Layer 4 of a small transformer language model trained on English Wikipedia (10 layers, counted from 0, width 128).
A neuron's activation on a vector x is GELU(gate . x) times (in . x), where the dot is the dot product.

Input weights of the MLP neurons that the questions are about. A number n stands for (n - 500) times 0.001.
n112 gate: 436 553 310 576 568 442 418 642 484 332 457 278 320 361 568 456 554 566 703 412 382 359 734 496 714 463 366 432 693 362 608 488 653 605 617 500 472 379 818 485 782 741 441 416 492 574 399 448 476 659 425 722 488 763 388 306 480 416 392 504 652 617 315 427 386 730 461 643 476 443 563 454 605 756 359 425 437 612 377 317 546 587 348 492 429 601 591 340 545 394 536 449 480 666 629 555 168 427 386 402 735 390 508 376 475 488 488 696 401 224 627 204 388 484 576 393 492 525 413 448 561 771 204 685 398 547 610 459
n118 gate: 537 644 387 284 721 684 480 651 749 504 516 402 516 512 579 504 615 423 659 283 618 599 343 554 434 289 484 669 360 303 483 664 488 342 665 340 624 599 524 444 363 416 302 218 460 747 471 512 301 472 344 292 381 620 583 596 464 641 757 537 423 540 608 466 614 608 228 405 399 508 745 603 538 380 419 680 332 527 470 332 556 615 508 575 455 496 56 550 530 512 247 398 441 389 626 635 412 272 406 458 347 532 726 343 305 546 658 524 463 508 377 536 644 516 426 582 342 409 146 274 483 328 432 600 398 750 357 366
n212 gate: 413 630 416 649 323 327 496 908 487 430 664 517 517 424 334 383 525 729 694 619 594 414 670 531 418 593 664 500 479 708 464 712 556 632 700 371 248 559 661 345 278 712 692 478 184 338 266 670 391 242 543 474 630 291 474 500 474 749 146 374 517 568 421 553 513 452 277 470 531 683 676 504 310 793 624 543 427 472 250 367 613 474 465 663 758 385 613 382 487 238 434 470 336 539 530 560 429 376 689 531 461 453 535 381 379 522 404 504 838 618 522 601 492 663 640 470 426 409 223 600 509 644 588 386 268 411 367 752
n294 gate: 511 398 334 477 467 456 321 446 538 401 784 515 361 552 314 515 669 579 250 532 660 317 555 566 614 574 685 435 463 546 424 511 545 666 481 547 649 460 500 434 480 571 448 446 631 279 624 642 392 548 542 114 410 325 281 481 425 458 642 557 444 396 515 457 434 384 489 382 652 347 198 544 399 571 481 663 697 233 516 784 356 500 442 469 504 152 568 351 441 674 328 500 247 439 549 564 492 551 658 609 485 391 713 455 547 435 200 571 355 377 492 710 448 602 374 648 381 588 520 397 590 559 570 527 480 294 613 395
n316 gate: 208 630 468 508 161 531 620 419 420 587 484 457 551 600 332 488 295 516 586 475 322 413 272 636 528 690 598 366 427 637 298 500 169 412 361 289 449 425 581 675 595 581 271 667 450 574 637 560 484 311 767 552 407 619 488 540 357 544 341 476 477 620 592 653 407 572 332 780 431 573 504 530 641 451 644 634 590 585 984 674 500 453 802 484 746 392 295 663 500 656 623 418 415 374 527 508 359 549 633 472 516 527 595 454 557 671 544 582 551 444 496 710 488 543 433 524 608 579 603 689 520 515 466 213 484 465 594 524
n324 gate: 387 625 171 421 533 487 585 535 526 48 560 271 504 706 597 786 629 379 360 532 669 355 554 544 573 660 517 716 331 240 287 751 487 377 530 642 574 427 513 538 301 458 389 330 411 513 377 618 548 559 440 482 380 569 561 425 462 509 356 608 593 284 504 385 478 114 399 314 571 536 534 383 482 487 851 517 298 219 455 580 391 392 679 460 543 487 656 661 478 607 217 594 222 215 650 521 275 855 586 677 470 551 470 462 487 399 671 491 305 339 282 730 433 427 596 565 225 477 364 418 638 437 579 412 487 509 419 610
n386 gate: 651 374 599 278 745 536 584 250 599 365 662 293 480 682 669 435 469 403 458 543 592 828 584 661 313 617 642 618 492 728 483 675 287 595 352 605 635 436 532 886 636 643 484 709 512 408 488 562 438 456 463 438 857 618 479 479 532 529 648 267 424 336 599 504 546 347 278 480 500 366 536 610 591 538 548 537 565 614 336 408 579 569 607 409 347 309 410 578 458 484 557 444 546 431 637 447 521 479 508 316 320 444 516 364 471 619 690 725 565 598 450 378 219 476 775 484 722 693 444 504 508 671 500 690 290 140 601 566
n404 gate: 575 540 385 382 319 473 927 224 745 528 407 301 624 705 488 418 806 480 149 504 536 439 415 444 461 412 239 559 557 424 397 539 477 603 385 592 268 463 695 390 790 290 535 697 646 700 564 563 472 672 406 516 419 414 520 516 504 678 748 335 373 370 357 628 436 710 614 437 516 605 473 519 584 504 442 516 477 517 548 384 382 351 603 417 663 544 617 315 512 628 725 349 668 418 380 706 576 548 593 408 347 488 543 580 322 579 413 450 480 504 468 470 443 783 468 668 646 632 484 383 444 447 579 555 383 585 469 428
n457 gate: 512 295 658 524 563 481 412 269 288 301 461 395 611 500 202 481 530 665 443 742 504 557 685 607 376 612 469 220 428 872 292 438 565 598 416 372 426 287 242 729 248 572 469 571 397 638 575 645 504 542 562 413 416 208 716 449 519 418 418 399 447 310 610 599 548 326 390 519 719 460 496 504 464 452 481 415 485 311 560 468 677 473 469 484 473 314 317 555 412 481 382 481 770 368 512 272 349 564 450 655 488 485 617 561 355 476 579 477 469 304 432 519 292 546 488 236 551 484 414 667 600 785 624 358 512 584 585 532
n112 in: 504 441 291 485 668 270 552 547 538 511 652 390 402 463 342 607 485 614 460 604 574 448 398 639 431 320 432 515 500 752 524 641 534 311 627 563 404 476 660 647 592 571 481 373 579 346 644 527 427 597 200 678 728 466 565 504 343 465 661 500 478 422 334 391 543 434 533 435 410 281 727 452 399 425 590 447 466 587 775 551 363 226 339 868 447 578 671 400 418 349 316 508 547 340 572 334 298 570 609 398 672 568 534 418 260 465 527 737 470 458 437 600 140 636 550 538 604 512 396 428 324 615 445 608 449 721 477 469
n118 in: 573 792 857 569 569 175 415 272 376 275 500 382 725 451 248 582 456 689 704 486 425 519 425 259 304 495 550 623 678 254 266 550 450 454 267 392 660 457 487 407 652 683 720 357 702 657 658 426 583 406 313 680 665 335 762 402 276 440 472 674 688 549 472 472 477 870 566 614 771 594 351 601 342 396 775 268 509 549 509 299 407 546 735 699 568 584 527 353 383 355 376 441 407 459 644 455 519 565 685 472 79 599 390 607 721 422 611 635 495 146 509 385 345 631 362 373 703 562 648 532 486 611 394 472 655 464 423 602
n212 in: 530 670 500 395 807 475 607 438 535 679 539 426 342 407 458 426 345 464 482 614 393 332 522 469 257 700 578 478 394 549 787 587 564 614 398 224 826 651 555 307 541 441 440 303 436 316 646 408 390 674 656 570 572 583 373 756 632 478 386 748 807 432 676 686 349 342 707 617 478 375 435 521 509 725 217 349 457 566 643 456 445 700 482 355 650 500 361 225 362 341 421 358 549 569 796 362 606 718 431 429 544 521 504 547 626 325 614 509 847 334 585 424 656 440 181 396 601 728 495 795 496 356 588 768 652 479 453 575
n294 in: 496 730 448 608 449 546 584 465 444 435 564 504 453 454 236 603 607 504 152 464 557 706 412 687 312 720 683 603 746 579 267 770 403 435 366 676 706 329 609 392 424 504 525 418 791 534 504 526 180 433 650 318 239 453 448 435 580 755 366 466 235 362 587 377 579 465 508 539 482 447 241 463 644 482 547 329 577 454 332 759 645 650 478 256 352 400 573 401 526 678 371 754 465 453 441 322 391 245 678 614 521 449 779 391 465 452 257 551 539 371 443 492 608 492 310 607 314 653 720 419 566 475 699 504 443 879 441 356
n316 in: 750 447 387 512 202 546 535 480 588 349 646 460 406 350 336 488 523 389 331 408 537 562 357 580 508 463 532 516 743 625 749 670 461 596 481 557 428 571 666 619 492 636 329 340 480 746 508 807 300 686 662 396 492 405 432 444 368 436 520 560 473 256 697 528 618 416 427 520 354 451 500 275 786 706 516 291 524 633 639 492 577 449 612 492 575 484 504 576 561 453 412 457 674 433 727 335 391 512 527 557 695 19 655 550 639 468 396 629 282 424 708 462 589 441 683 658 512 642 641 326 463 628 561 669 382 675 382 553
n324 in: 388 393 685 533 420 492 471 602 529 413 459 711 533 287 341 454 388 260 414 456 368 643 346 475 682 696 669 662 508 559 574 782 525 462 301 423 429 696 561 352 500 391 292 776 692 565 339 458 454 569 492 626 641 384 454 563 573 801 571 400 358 512 403 424 538 601 484 732 644 368 726 384 572 440 250 347 653 424 530 717 584 401 563 660 443 513 450 600 623 504 788 529 559 384 480 459 407 568 553 458 446 668 454 468 431 563 244 320 430 396 513 344 593 356 45 260 613 535 787 488 530 456 765 194 585 455 734 297
n386 in: 519 564 429 367 533 667 519 413 469 352 577 523 300 696 285 473 560 560 435 373 480 500 388 362 356 408 403 488 504 524 386 663 266 441 435 480 496 484 690 538 699 637 362 527 645 366 698 555 390 439 655 535 736 660 598 302 401 433 751 165 458 462 260 635 484 260 470 309 619 496 546 500 908 524 377 322 562 668 368 468 364 690 504 350 619 405 508 477 476 461 641 446 627 612 569 477 294 484 658 540 434 473 644 424 408 131 280 377 426 437 520 444 443 515 512 411 586 467 504 270 671 655 395 669 436 370 592 766
n404 in: 364 629 467 308 406 507 712 410 615 603 365 507 504 735 477 548 595 519 267 554 436 496 462 559 533 538 438 346 532 519 715 559 167 570 425 500 489 454 507 539 672 360 356 496 244 410 493 862 493 496 113 623 643 724 212 481 468 533 644 526 306 529 481 463 575 522 557 320 455 590 525 412 511 587 496 540 657 433 621 605 298 419 478 571 652 519 562 434 421 471 507 373 575 540 500 482 519 523 823 541 313 442 636 618 553 556 263 594 390 393 187 500 525 576 518 551 559 531 527 302 568 454 461 719 621 396 500 537
n457 in: 366 257 451 341 378 571 508 397 623 435 520 456 432 421 539 557 305 538 264 265 600 513 441 397 617 371 399 318 650 451 568 674 588 570 242 246 342 551 480 719 390 361 588 529 416 536 525 504 361 551 605 434 254 407 508 652 560 790 529 610 456 139 627 380 558 467 547 674 297 725 387 145 467 475 424 488 552 277 416 434 614 399 369 484 159 582 362 606 338 528 533 512 620 395 612 737 335 463 652 479 565 448 541 223 395 508 619 688 739 480 362 375 579 296 418 254 439 594 334 646 687 397 504 434 454 548 669 537

Each question shows a token from some text and the vector x that enters the MLP there. A number n stands for (n - 500) times 0.0094.

"ment": 484 558 411 329 494 544 802 375 279 548 572 584 569 457 601 585 414 612 410 599 468 488 522 433 702 487 721 684 533 323 655 683 628 454 448 594 394 579 456 484 534 433 492 513 472 554 567 739 495 474 444 621 490 641 264 463 509 527 553 585 556 352 534 615 388 652 475 607 293 275 617 419 452 577 400 498 467 763 420 380 476 523 541 421 511 569 551 465 476 605 414 434 628 390 482 552 510 478 593 639 556 628 542 566 457 349 348 606 243 596 599 609 536 465 340 531 546 318 612 432 582 379 437 378 519 511 561 365
Which two neurons fire most, strongest first? n404, n324

"ug": 432 445 676 622 568 460 471 556 344 545 425 625 438 535 700 485 510 410 343 644 362 446 376 498 394 409 565 604 581 375 535 625 609 440 470 594 626 364 279 609 329 598 348 379 423 275 729 421 333 442 416 361 236 473 554 462 531 623 383 652 516 659 382 603 499 563 637 519 351 565 698 453 511 601 422 515 486 816 613 303 371 490 471 420 448 501 459 499 684 502 672 426 531 541 488 432 419 505 525 679 503 584 412 530 349 249 422 602 558 494 545 486 619 496 604 359 344 468 567 423 602 637 462 423 458 622 575 453
Which two neurons fire most, strongest first? n316, n404

" and": 480 657 548 570 534 405 450 567 393 487 528 654 513 598 574 444 574 681 407 613 626 539 646 490 472 593 584 701 591 543 542 690 590 570 403 545 587 368 476 496 408 566 563 431 482 503 660 631 668 494 409 276 416 474 531 472 562 518 516 424 468 415 521 534 604 487 624 544 109 674 495 491 516 515 469 534 452 632 586 383 603 571 560 251 485 409 563 482 396 581 343 502 569 733 469 406 423 432 373 614 657 589 661 331 541 442 394 613 459 366 639 416 469 389 346 441 586 462 603 609 566 471 500 573 510 527 534 423
The neuron with the highest activation: n294

" Sh": 352 523 565 545 715 528 239 472 599 424 442 656 575 462 610 538 483 609 357 552 556 374 492 446 441 463 530 444 445 584 534 656 471 437 343 733 352 378 353 633 357 460 516 334 615 388 559 472 608 579 417 491 548 479 390 301 346 609 420 351 626 399 411 579 649 529 684 432 376 756 457 515 603 570 414 424 506 679 715 397 584 600 678 422 515 414 619 310 408 520 596 606 376 650 396 386 504 394 550 477 554 591 558 488 452 586 425 654 601 717 444 442 600 536 297 470 502 397 588 399 467 512 552 546 577 437 439 499
Which two neurons fire most, strongest first? n316, n294

" New": 460 441 447 415 597 493 380 517 626 367 543 427 419 560 706 522 523 701 316 645 655 426 422 521 458 472 671 733 553 669 574 446 517 562 515 400 499 281 289 567 556 391 415 455 544 483 289 646 402 554 499 540 450 385 504 466 498 657 463 626 512 351 564 484 562 759 469 421 421 585 617 478 563 393 530 491 525 696 623 396 538 480 307 379 544 542 510 397 514 550 441 555 298 389 443 504 571 296 810 359 571 514 565 691 425 439 455 581 348 699 658 491 535 332 354 693 517 351 655 497 440 583 545 392 529 465 617 519
Which two neurons fire most, strongest first? n294, n404

"ric": 448 489 516 428 593 482 577 697 366 588 591 569 514 337 563 383 614 493 423 614 535 491 568 652 244 548 603 531 447 476 624 627 665 526 645 413 516 306 613 601 264 534 366 528 395 718 629 630 515 511 278 487 501 434 517 479 451 623 428 422 555 546 553 477 631 503 596 329 518 517 435 497 688 568 465 528 552 833 527 458 661 507 415 519 349 419 585 491 648 602 221 481 696 476 484 596 649 567 637 443 500 457 456 478 337 318 528 504 542 682 486 416 583 573 334 253 595 142 578 527 508 399 408 439 576 580 414 499
The neuron with the highest activation: n212

"s": 394 495 455 531 527 566 374 381 394 606 413 685 449 551 610 511 481 488 413 595 455 485 521 551 476 667 475 557 447 302 601 586 614 428 347 464 557 459 526 599 307 494 601 531 635 598 694 617 583 514 317 512 445 416 512 408 424 489 275 578 490 544 558 538 564 489 499 297 340 511 562 311 600 479 500 746 482 747 390 319 529 636 695 252 485 438 681 503 508 593 625 388 716 704 572 443 463 428 556 689 662 696 343 415 390 317 429 468 440 495 364 511 606 447 337 697 469 325 673 616 609 512 400 569 557 512 470 403
The three highest activations, in order: n112, n118, n316

"x": 495 391 477 394 496 398 471 561 330 356 394 596 456 430 602 462 436 525 461 561 425 426 551 515 494 505 610 518 509 530 516 625 544 460 546 551 520 430 609 600 252 420 493 535 501 586 641 542 547 388 484 541 178 421 489 464 607 606 744 448 449 732 524 493 419 371 373 303 464 545 397 555 381 448 644 661 529 780 303 305 570 510 643 514 564 534 635 387 552 658 226 635 634 741 376 349 521 431 599 521 603 508 483 573 266 375 276 450 554 576 566 449 562 419 364 685 579 368 720 654 733 459 430 478 588 531 450 217
The neuron with the highest activation: n294

"ad": 508 529 460 366 583 536 443 442 454 552 495 525 379 420 668 511 318 788 226 568 307 351 381 782 445 544 846 558 483 537 493 617 610 541 274 540 402 398 511 655 530 449 332 573 522 608 622 631 587 469 419 581 422 546 572 499 471 581 534 599 516 417 461 522 586 524 546 638 501 501 523 575 552 513 581 686 485 804 428 445 555 450 736 531 582 688 533 632 435 556 537 554 652 586 418 362 593 505 777 602 447 387 551 346 564 431 419 617 384 567 359 481 558 374 487 547 570 402 667 518 554 454 419 640 492 463 399 505
The three highest activations, in order: n316, n386, n404

"an": 494 578 499 509 512 487 541 506 533 518 604 600 520 501 619 498 373 605 501 549 487 440 598 270 536 491 621 563 476 645 445 670 497 469 350 448 578 267 522 588 636 418 417 399 417 513 632 692 559 455 436 370 260 467 517 536 500 690 549 566 574 595 279 517 481 672 499 473 290 537 442 443 628 566 709 339 512 811 374 521 497 577 461 458 647 586 602 458 240 543 492 508 556 652 496 494 487 565 339 568 510 440 338 470 377 521 396 570 528 333 124 682 599 564 456 435 645 409 521 632 553 497 306 559 374 604 433 437
The three highest activations, in order: n404, n112, n212

" en": 445 472 629 442 467 372 639 651 756 355 439 576 514 344 654 469 535 483 497 543 508 290 501 460 475 461 737 618 703 547 612 543 653 558 609 590 537 461 492 503 336 468 400 578 484 635 526 613 607 367 369 629 590 447 471 399 415 551 609 495 354 597 696 684 517 475 486 577 366 489 606 320 641 420 667 619 359 633 692 262 636 608 415 166 514 686 423 348 673 502 385 483 467 631 377 494 609 423 562 637 461 556 466 489 408 535 374 595 595 585 448 450 468 682 453 572 527 418 614 438 666 485 480 519 656 484 517 337
The neuron with the highest activation: n404

" of": 560 619 385 523 525 457 616 579 529 711 400 437 536 603 573 513 572 577 457 559 435 391 575 386 514 451 550 666 677 421 553 570 635 538 483 564 597 304 432 584 383 489 543 359 572 503 590 628 549 385 502 445 423 490 418 613 448 527 507 386 554 442 573 536 541 487 584 436 82 614 453 436 595 551 545 445 474 727 563 395 617 495 605 387 497 454 495 586 507 589 341 634 655 685 460 355 294 383 548 431 582 696 431 453 536 519 517 556 491 441 420 448 486 395 362 459 463 486 640 664 585 396 378 430 520 498 561 448
The three highest activations, in order: n316, n386, n404

"ic": 371 570 409 555 496 520 515 489 436 691 467 498 562 519 563 392 509 773 405 597 369 514 452 557 504 537 584 602 524 509 500 674 741 468 453 262 620 331 514 658 215 421 518 463 414 580 680 635 345 643 200 435 476 429 496 488 553 671 799 463 612 445 495 722 623 567 541 432 435 625 550 474 532 683 538 446 530 788 516 276 510 626 500 423 402 456 590 537 636 367 336 486 662 618 443 540 480 521 441 572 381 428 303 459 369 340 377 577 449 405 482 548 630 526 431 386 518 349 566 664 607 422 488 440 511 596 468 347
The three highest activations, in order: n457, n118, n212

" ==\n": 304 700 657 740 464 555 595 317 679 540 595 655 648 552 618 558 564 516 401 639 673 361 626 334 423 480 548 447 558 519 711 656 642 659 399 600 495 565 539 518 437 371 658 269 448 471 437 516 686 291 495 640 458 697 445 300 471 606 382 536 560 429 398 363 644 477 477 463 292 557 606 499 400 482 396 573 348 691 434 423 633 454 644 337 461 343 599 414 490 518 438 354 584 574 599 401 517 460 496 490 537 554 514 657 392 502 491 491 471 455 638 410 299 443 416 567 547 511 612 624 441 546 451 554 509 524 477 342
Which neuron fires most, and how strongly? n212, at about 1.7

"K": 550 359 689 520 616 465 424 463 612 472 534 606 487 456 446 633 484 653 234 640 572 361 478 479 427 439 610 499 503 553 590 750 541 560 366 766 533 261 447 681 442 324 392 219 573 481 632 482 480 454 526 473 620 546 325 381 489 439 360 271 519 637 438 403 488 548 586 344 396 507 419 338 692 509 356 525 591 657 515 325 562 562 444 464 520 568 499 483 309 551 534 563 252 626 428 495 430 361 482 581 415 533 551 582 486 529 488 715 526 692 547 572 547 525 512 485 636 399 664 465 419 471 577 587 649 550 551 466
Which neuron fires most, and how strongly? n294, at about 4

"g": 498 545 561 516 570 514 514 579 615 377 447 740 408 537 433 539 429 508 323 426 388 292 387 666 320 527 652 408 505 548 550 499 741 465 457 687 540 483 479 594 424 531 487 455 557 501 577 569 715 420 367 452 636 486 431 532 592 590 545 640 375 575 348 659 454 586 624 363 323 609 404 423 533 516 452 604 653 623 301 368 635 457 505 423 562 562 416 500 523 596 442 359 416 522 638 546 650 463 562 462 442 596 172 404 306 364 386 476 426 439 509 372 529 610 526 441 526 301 614 466 630 657 578 619 530 524 311 396
Which neuron fires most, and how strongly? n404, at about 0.55

"ord": 599 472 621 645 629 417 595 551 506 587 753 414 439 398 559 507 508 603 397 647 567 459 570 504 424 612 683 587 340 347 557 643 671 500 331 532 363 400 355 605 207 639 413 347 402 461 584 593 542 500 238 621 520 402 421 474 472 689 428 522 408 647 376 595 651 623 548 281 423 648 616 474 730 681 581 574 478 753 760 403 471 370 435 525 575 581 462 542 676 447 383 484 532 630 470 553 666 456 557 613 471 517 498 374 542 319 391 368 494 378 447 476 545 492 309 424 497 459 597 585 486 573 432 492 541 561 470 379
Which neuron fires most, and how strongly? n212, at about 2.9

"are": 479 510 438 567 636 378 647 262 513 683 433 638 447 335 618 330 361 570 326 602 510 302 433 582 482 538 644 686 522 514 619 616 382 590 556 365 332 613 625 525 484 564 392 618 723 271 381 829 498 541 581 523 420 560 401 570 506 500 556 544 445 523 604 565 606 505 560 616 519 555 598 541 614 343 386 602 511 783 589 277 503 483 410 544 626 637 578 399 477 572 595 529 471 675 522 360 355 403 458 478 379 503 472 417 339 427 475 564 408 579 483 347 449 439 374 426 488 305 753 497 402 424 481 566 567 524 350 565
The neuron with the highest activation: n404

"\"": 517 643 514 702 418 485 617 388 457 502 316 668 676 649 525 543 511 568 400 661 681 484 511 331 570 570 671 545 538 501 637 494 531 506 322 515 463 469 571 793 455 308 545 433 483 423 513 398 486 370 378 578 481 603 361 373 537 562 592 381 449 728 453 526 657 510 624 352 210 586 620 392 564 571 468 494 409 605 342 431 479 466 685 487 494 441 687 450 407 622 342 515 545 510 550 409 458 402 417 576 525 532 471 516 410 542 466 540 348 569 443 577 413 445 293 528 495 443 689 622 458 519 466 565 588 372 533 411
The neuron with the highest activation: n404

" is": 573 603 521 497 572 371 534 515 426 554 450 454 418 499 552 555 419 391 506 634 638 455 445 346 634 524 654 649 440 584 528 520 568 480 246 551 461 386 499 564 354 460 522 583 689 386 571 555 706 684 371 571 476 658 540 362 565 615 620 512 493 502 555 685 610 463 660 410 237 771 607 497 629 401 567 638 525 688 601 195 616 325 615 282 504 434 520 514 466 503 444 521 632 629 412 460 376 450 408 693 597 483 533 557 554 546 441 432 477 409 550 387 507 418 398 353 507 326 603 564 481 586 556 529 651 586 485 425
Which neuron fires most, and how strongly? n457, at about 0.039

"w": 634 385 517 593 428 434 545 729 360 621 488 623 314 436 600 689 499 594 503 526 497 500 436 477 407 425 687 549 344 357 550 488 545 476 391 614 398 262 463 705 463 430 381 510 545 487 510 588 796 402 397 509 200 535 434 422 429 668 432 557 481 494 273 413 567 609 519 506 448 461 520 174 605 640 513 702 521 834 489 512 481 600 738 521 315 602 619 448 380 592 628 581 395 477 461 412 453 537 534 567 494 481 456 420 442 570 544 461 339 526 325 520 518 261 448 605 448 439 651 505 458 367 411 370 487 525 392 521
The neuron with the highest activation: n324

" the": 433 744 523 539 616 501 549 621 341 575 573 448 559 540 608 517 522 518 414 686 535 447 553 389 660 642 566 626 607 652 592 788 599 560 439 608 467 342 428 523 312 334 481 462 483 586 649 575 522 432 452 460 456 573 439 560 415 609 453 495 436 506 527 552 574 401 550 467 173 694 540 493 605 496 652 512 487 592 687 469 619 606 490 401 395 515 628 497 387 474 429 538 600 416 431 407 587 407 709 384 605 537 397 459 460 581 631 735 447 648 549 319 520 464 449 554 628 447 658 673 345 512 600 546 617 432 413 360
The neuron with the highest activation: n316

"or": 446 464 404 469 630 415 522 432 659 545 489 561 374 466 561 577 389 447 327 566 522 442 530 512 556 628 520 646 484 455 605 711 497 536 522 427 555 444 535 575 891 480 557 272 423 692 658 733 537 390 523 549 238 429 480 434 520 490 603 377 525 523 469 554 503 500 424 502 322 595 443 522 540 566 536 463 672 756 353 507 408 585 429 553 595 685 457 675 440 612 320 545 615 372 536 454 409 497 655 491 621 500 429 336 368 550 532 605 389 532 301 752 699 472 507 492 687 353 539 549 526 639 360 514 675 431 394 442
The neuron with the highest activation: n316

"te": 299 634 216 505 516 637 543 468 514 525 536 725 468 563 645 429 515 459 568 639 386 435 469 411 532 551 563 703 552 625 647 614 499 626 352 489 599 427 491 651 297 544 475 518 543 393 675 528 689 182 555 347 266 383 269 554 576 494 327 576 462 619 449 495 494 363 579 406 439 598 521 486 401 554 531 513 436 671 635 224 569 402 601 442 512 694 605 470 686 503 328 410 610 605 529 409 550 511 445 559 550 513 481 510 464 338 465 344 402 409 324 508 691 399 340 553 490 270 505 539 527 387 456 342 473 545 515 508
Which neuron fires most, and how strongly? n212, at about 1.5

"est": 537 676 575 688 663 618 551 591 600 611 439 493 551 492 641 642 271 676 565 655 444 310 366 608 603 524 576 653 490 646 573 524 696 496 479 698 548 387 361 768 789 450 626 486 493 549 521 607 688 277 515 403 395 420 525 484 503 557 585 594 420 429 402 475 676 460 573 437 360 518 613 548 573 576 550 491 450 621 638 401 454 464 341 365 569 532 635 573 490 484 596 578 538 550 571 169 639 508 639 452 569 515 367 486 422 383 258 524 513 556 458 555 654 489 467 498 494 397 495 405 402 392 529 374 666 404 543 513
Which neuron fires most, and how strongly? n457, at about 0.18

" under": 411 556 522 566 486 504 489 796 429 511 457 518 561 609 579 518 524 560 495 520 659 438 567 360 413 600 601 653 620 413 647 528 637 611 491 538 451 356 387 424 273 292 535 597 666 540 341 498 442 422 589 551 546 518 362 607 567 502 438 535 462 348 476 746 562 419 596 552 172 622 645 589 527 501 587 574 467 667 576 380 510 543 576 254 601 548 428 492 536 452 471 307 515 642 483 477 395 375 527 673 464 678 505 427 626 541 630 538 327 535 440 475 389 436 509 472 446 407 739 494 422 459 511 378 656 628 408 386
The neuron with the highest activation: n112

"h": 361 481 517 442 620 551 285 721 667 599 477 596 404 322 527 618 408 654 438 388 574 448 668 614 443 476 522 678 452 376 582 648 553 377 464 387 469 486 456 561 599 487 571 439 396 571 507 528 351 406 268 469 273 255 491 530 557 711 383 617 674 461 488 609 514 445 463 450 375 655 444 498 572 619 508 469 559 791 368 449 395 535 582 427 563 522 530 267 215 544 437 498 525 381 480 345 451 498 436 574 474 527 478 262 360 465 551 551 612 575 370 451 463 373 502 304 614 477 706 413 421 461 441 453 629 379 450 439
The neuron with the highest activation: n212

" to": 484 582 547 522 412 460 538 617 364 540 439 449 470 535 557 436 471 641 479 608 573 418 577 372 482 530 554 646 633 419 477 674 671 508 612 592 530 251 438 495 403 386 648 549 753 443 488 586 635 510 458 613 555 522 401 608 674 557 510 444 511 416 453 482 585 528 582 430 166 680 474 555 528 450 564 559 448 733 655 386 633 654 536 376 520 547 427 451 454 574 429 440 775 606 477 370 323 353 468 496 564 725 419 437 490 538 431 607 386 553 555 352 424 467 422 480 585 399 590 572 463 431 405 577 591 528 420 422
Which neuron fires most, and how strongly? n112, at about 0.84

"4": 478 643 629 569 475 566 522 365 504 418 426 619 469 591 360 638 327 623 366 608 618 468 645 318 522 558 475 604 533 548 737 612 687 569 342 635 597 472 448 653 629 443 589 540 556 550 465 688 668 341 551 457 257 593 392 490 434 476 361 497 501 409 428 557 543 445 375 280 368 496 542 580 549 565 543 651 462 748 353 577 617 522 412 427 642 488 711 597 469 600 457 397 579 583 530 383 560 366 442 386 516 409 391 583 280 358 485 524 339 377 422 569 413 476 425 724 430 313 640 459 631 519 352 726 570 519 603 385
Which neuron fires most, and how strongly? n294, at about 1.8

"el": 450 633 476 396 534 469 509 477 400 542 578 638 525 578 651 661 438 428 486 636 533 495 477 564 485 698 592 523 484 601 528 553 650 554 324 500 566 284 442 589 352 495 385 505 504 531 674 779 455 504 300 825 328 482 431 487 574 450 495 569 460 659 367 557 485 422 576 598 456 629 391 424 581 529 580 689 498 753 421 277 494 700 797 585 531 541 553 562 419 579 459 494 649 500 421 82 453 415 585 605 463 543 473 635 547 506 456 539 375 331 445 511 671 429 398 601 583 464 645 614 599 429 362 315 593 535 416 466
Which neuron fires most, and how strongly? n316, at about 1.6

" S": 369 523 666 451 582 587 424 553 389 282 558 583 440 608 537 570 450 353 412 655 528 410 401 545 604 457 759 526 495 734 500 610 460 367 408 760 565 351 256 686 735 398 568 410 581 353 521 483 505 514 439 551 573 438 541 483 439 560 390 383 541 597 453 473 440 654 525 524 424 513 488 449 609 383 433 516 595 757 452 521 456 603 475 240 357 677 494 650 265 653 551 603 319 792 414 630 493 370 418 584 566 558 466 631 510 524 404 501 529 544 465 426 527 352 354 477 606 322 654 478 615 495 524 524 595 488 373 512
The neuron with the highest activation: n386

"ap": 503 643 547 490 623 532 410 588 634 562 659 592 640 389 645 471 313 510 456 649 398 280 507 594 357 317 389 604 436 492 495 590 501 439 620 557 362 268 488 684 797 430 519 421 469 388 642 697 478 628 397 519 507 498 424 476 672 606 212 548 539 513 407 426 537 639 564 579 471 525 642 453 617 641 485 583 662 653 340 422 435 450 462 483 447 617 431 509 339 543 404 495 330 424 455 430 419 585 546 552 468 362 271 415 506 377 355 636 442 593 441 424 491 706 318 554 469 299 535 547 627 471 437 534 509 422 601 478
The neuron with the highest activation: n112

"oin": 272 527 575 455 460 578 566 461 411 564 593 484 439 457 632 438 474 599 571 610 546 392 634 532 372 641 647 528 508 423 556 495 538 647 521 653 566 217 693 755 427 466 329 613 469 602 640 468 424 466 625 766 363 589 476 509 512 635 301 529 567 475 407 652 587 490 490 610 518 368 692 532 657 419 498 549 580 635 630 204 531 501 350 620 518 602 627 402 437 499 511 600 424 442 389 421 463 485 602 462 422 494 473 566 476 272 406 704 424 494 507 576 391 497 408 237 595 230 596 687 604 566 449 308 636 477 432 268
The neuron with the highest activation: n112

"ome": 603 501 554 402 599 529 540 380 449 685 446 665 502 536 680 463 518 320 442 591 352 348 575 294 541 577 515 434 425 556 561 677 582 537 450 472 391 195 362 520 735 427 358 532 518 425 573 763 570 531 495 418 430 451 337 382 526 709 551 514 599 476 385 328 525 371 505 499 469 448 428 340 388 442 561 407 662 826 515 442 586 301 448 450 466 612 399 638 522 512 425 513 367 605 526 453 379 500 517 579 701 488 473 418 437 601 528 603 507 516 307 622 460 449 496 482 476 324 618 550 460 395 397 296 720 354 426 457
The neuron with the highest activation: n324

" Ind": 559 612 582 498 587 688 392 623 543 327 508 417 614 504 637 520 353 701 320 491 549 384 418 516 452 413 728 571 471 515 482 617 614 430 452 535 567 361 461 559 518 337 559 440 511 469 415 600 523 571 555 643 546 576 533 405 437 538 351 583 534 559 532 515 576 512 566 490 420 715 439 361 450 500 623 498 587 749 624 358 356 548 441 422 738 565 322 437 394 582 441 580 366 685 352 621 573 473 782 556 555 472 453 720 493 389 335 575 559 618 552 517 499 542 545 315 502 216 588 537 495 550 485 467 720 361 507 419
Which two neurons fire most, strongest first? n212, n112

"a": 411 662 523 382 593 389 443 422 628 507 289 646 307 378 520 283 495 462 306 593 430 370 626 496 409 578 503 339 474 676 533 678 562 374 454 680 353 363 386 693 635 499 563 446 415 559 583 780 480 415 618 414 590 573 515 450 575 533 450 526 617 689 482 520 432 566 515 497 413 642 602 449 615 496 527 456 622 611 391 426 460 473 555 347 381 588 616 474 484 571 295 515 243 765 573 310 505 563 423 589 456 508 328 485 488 357 554 565 586 548 329 402 617 561 397 418 583 373 556 633 598 452 361 539 501 451 331 526
Which two neurons fire most, strongest first? n212, n386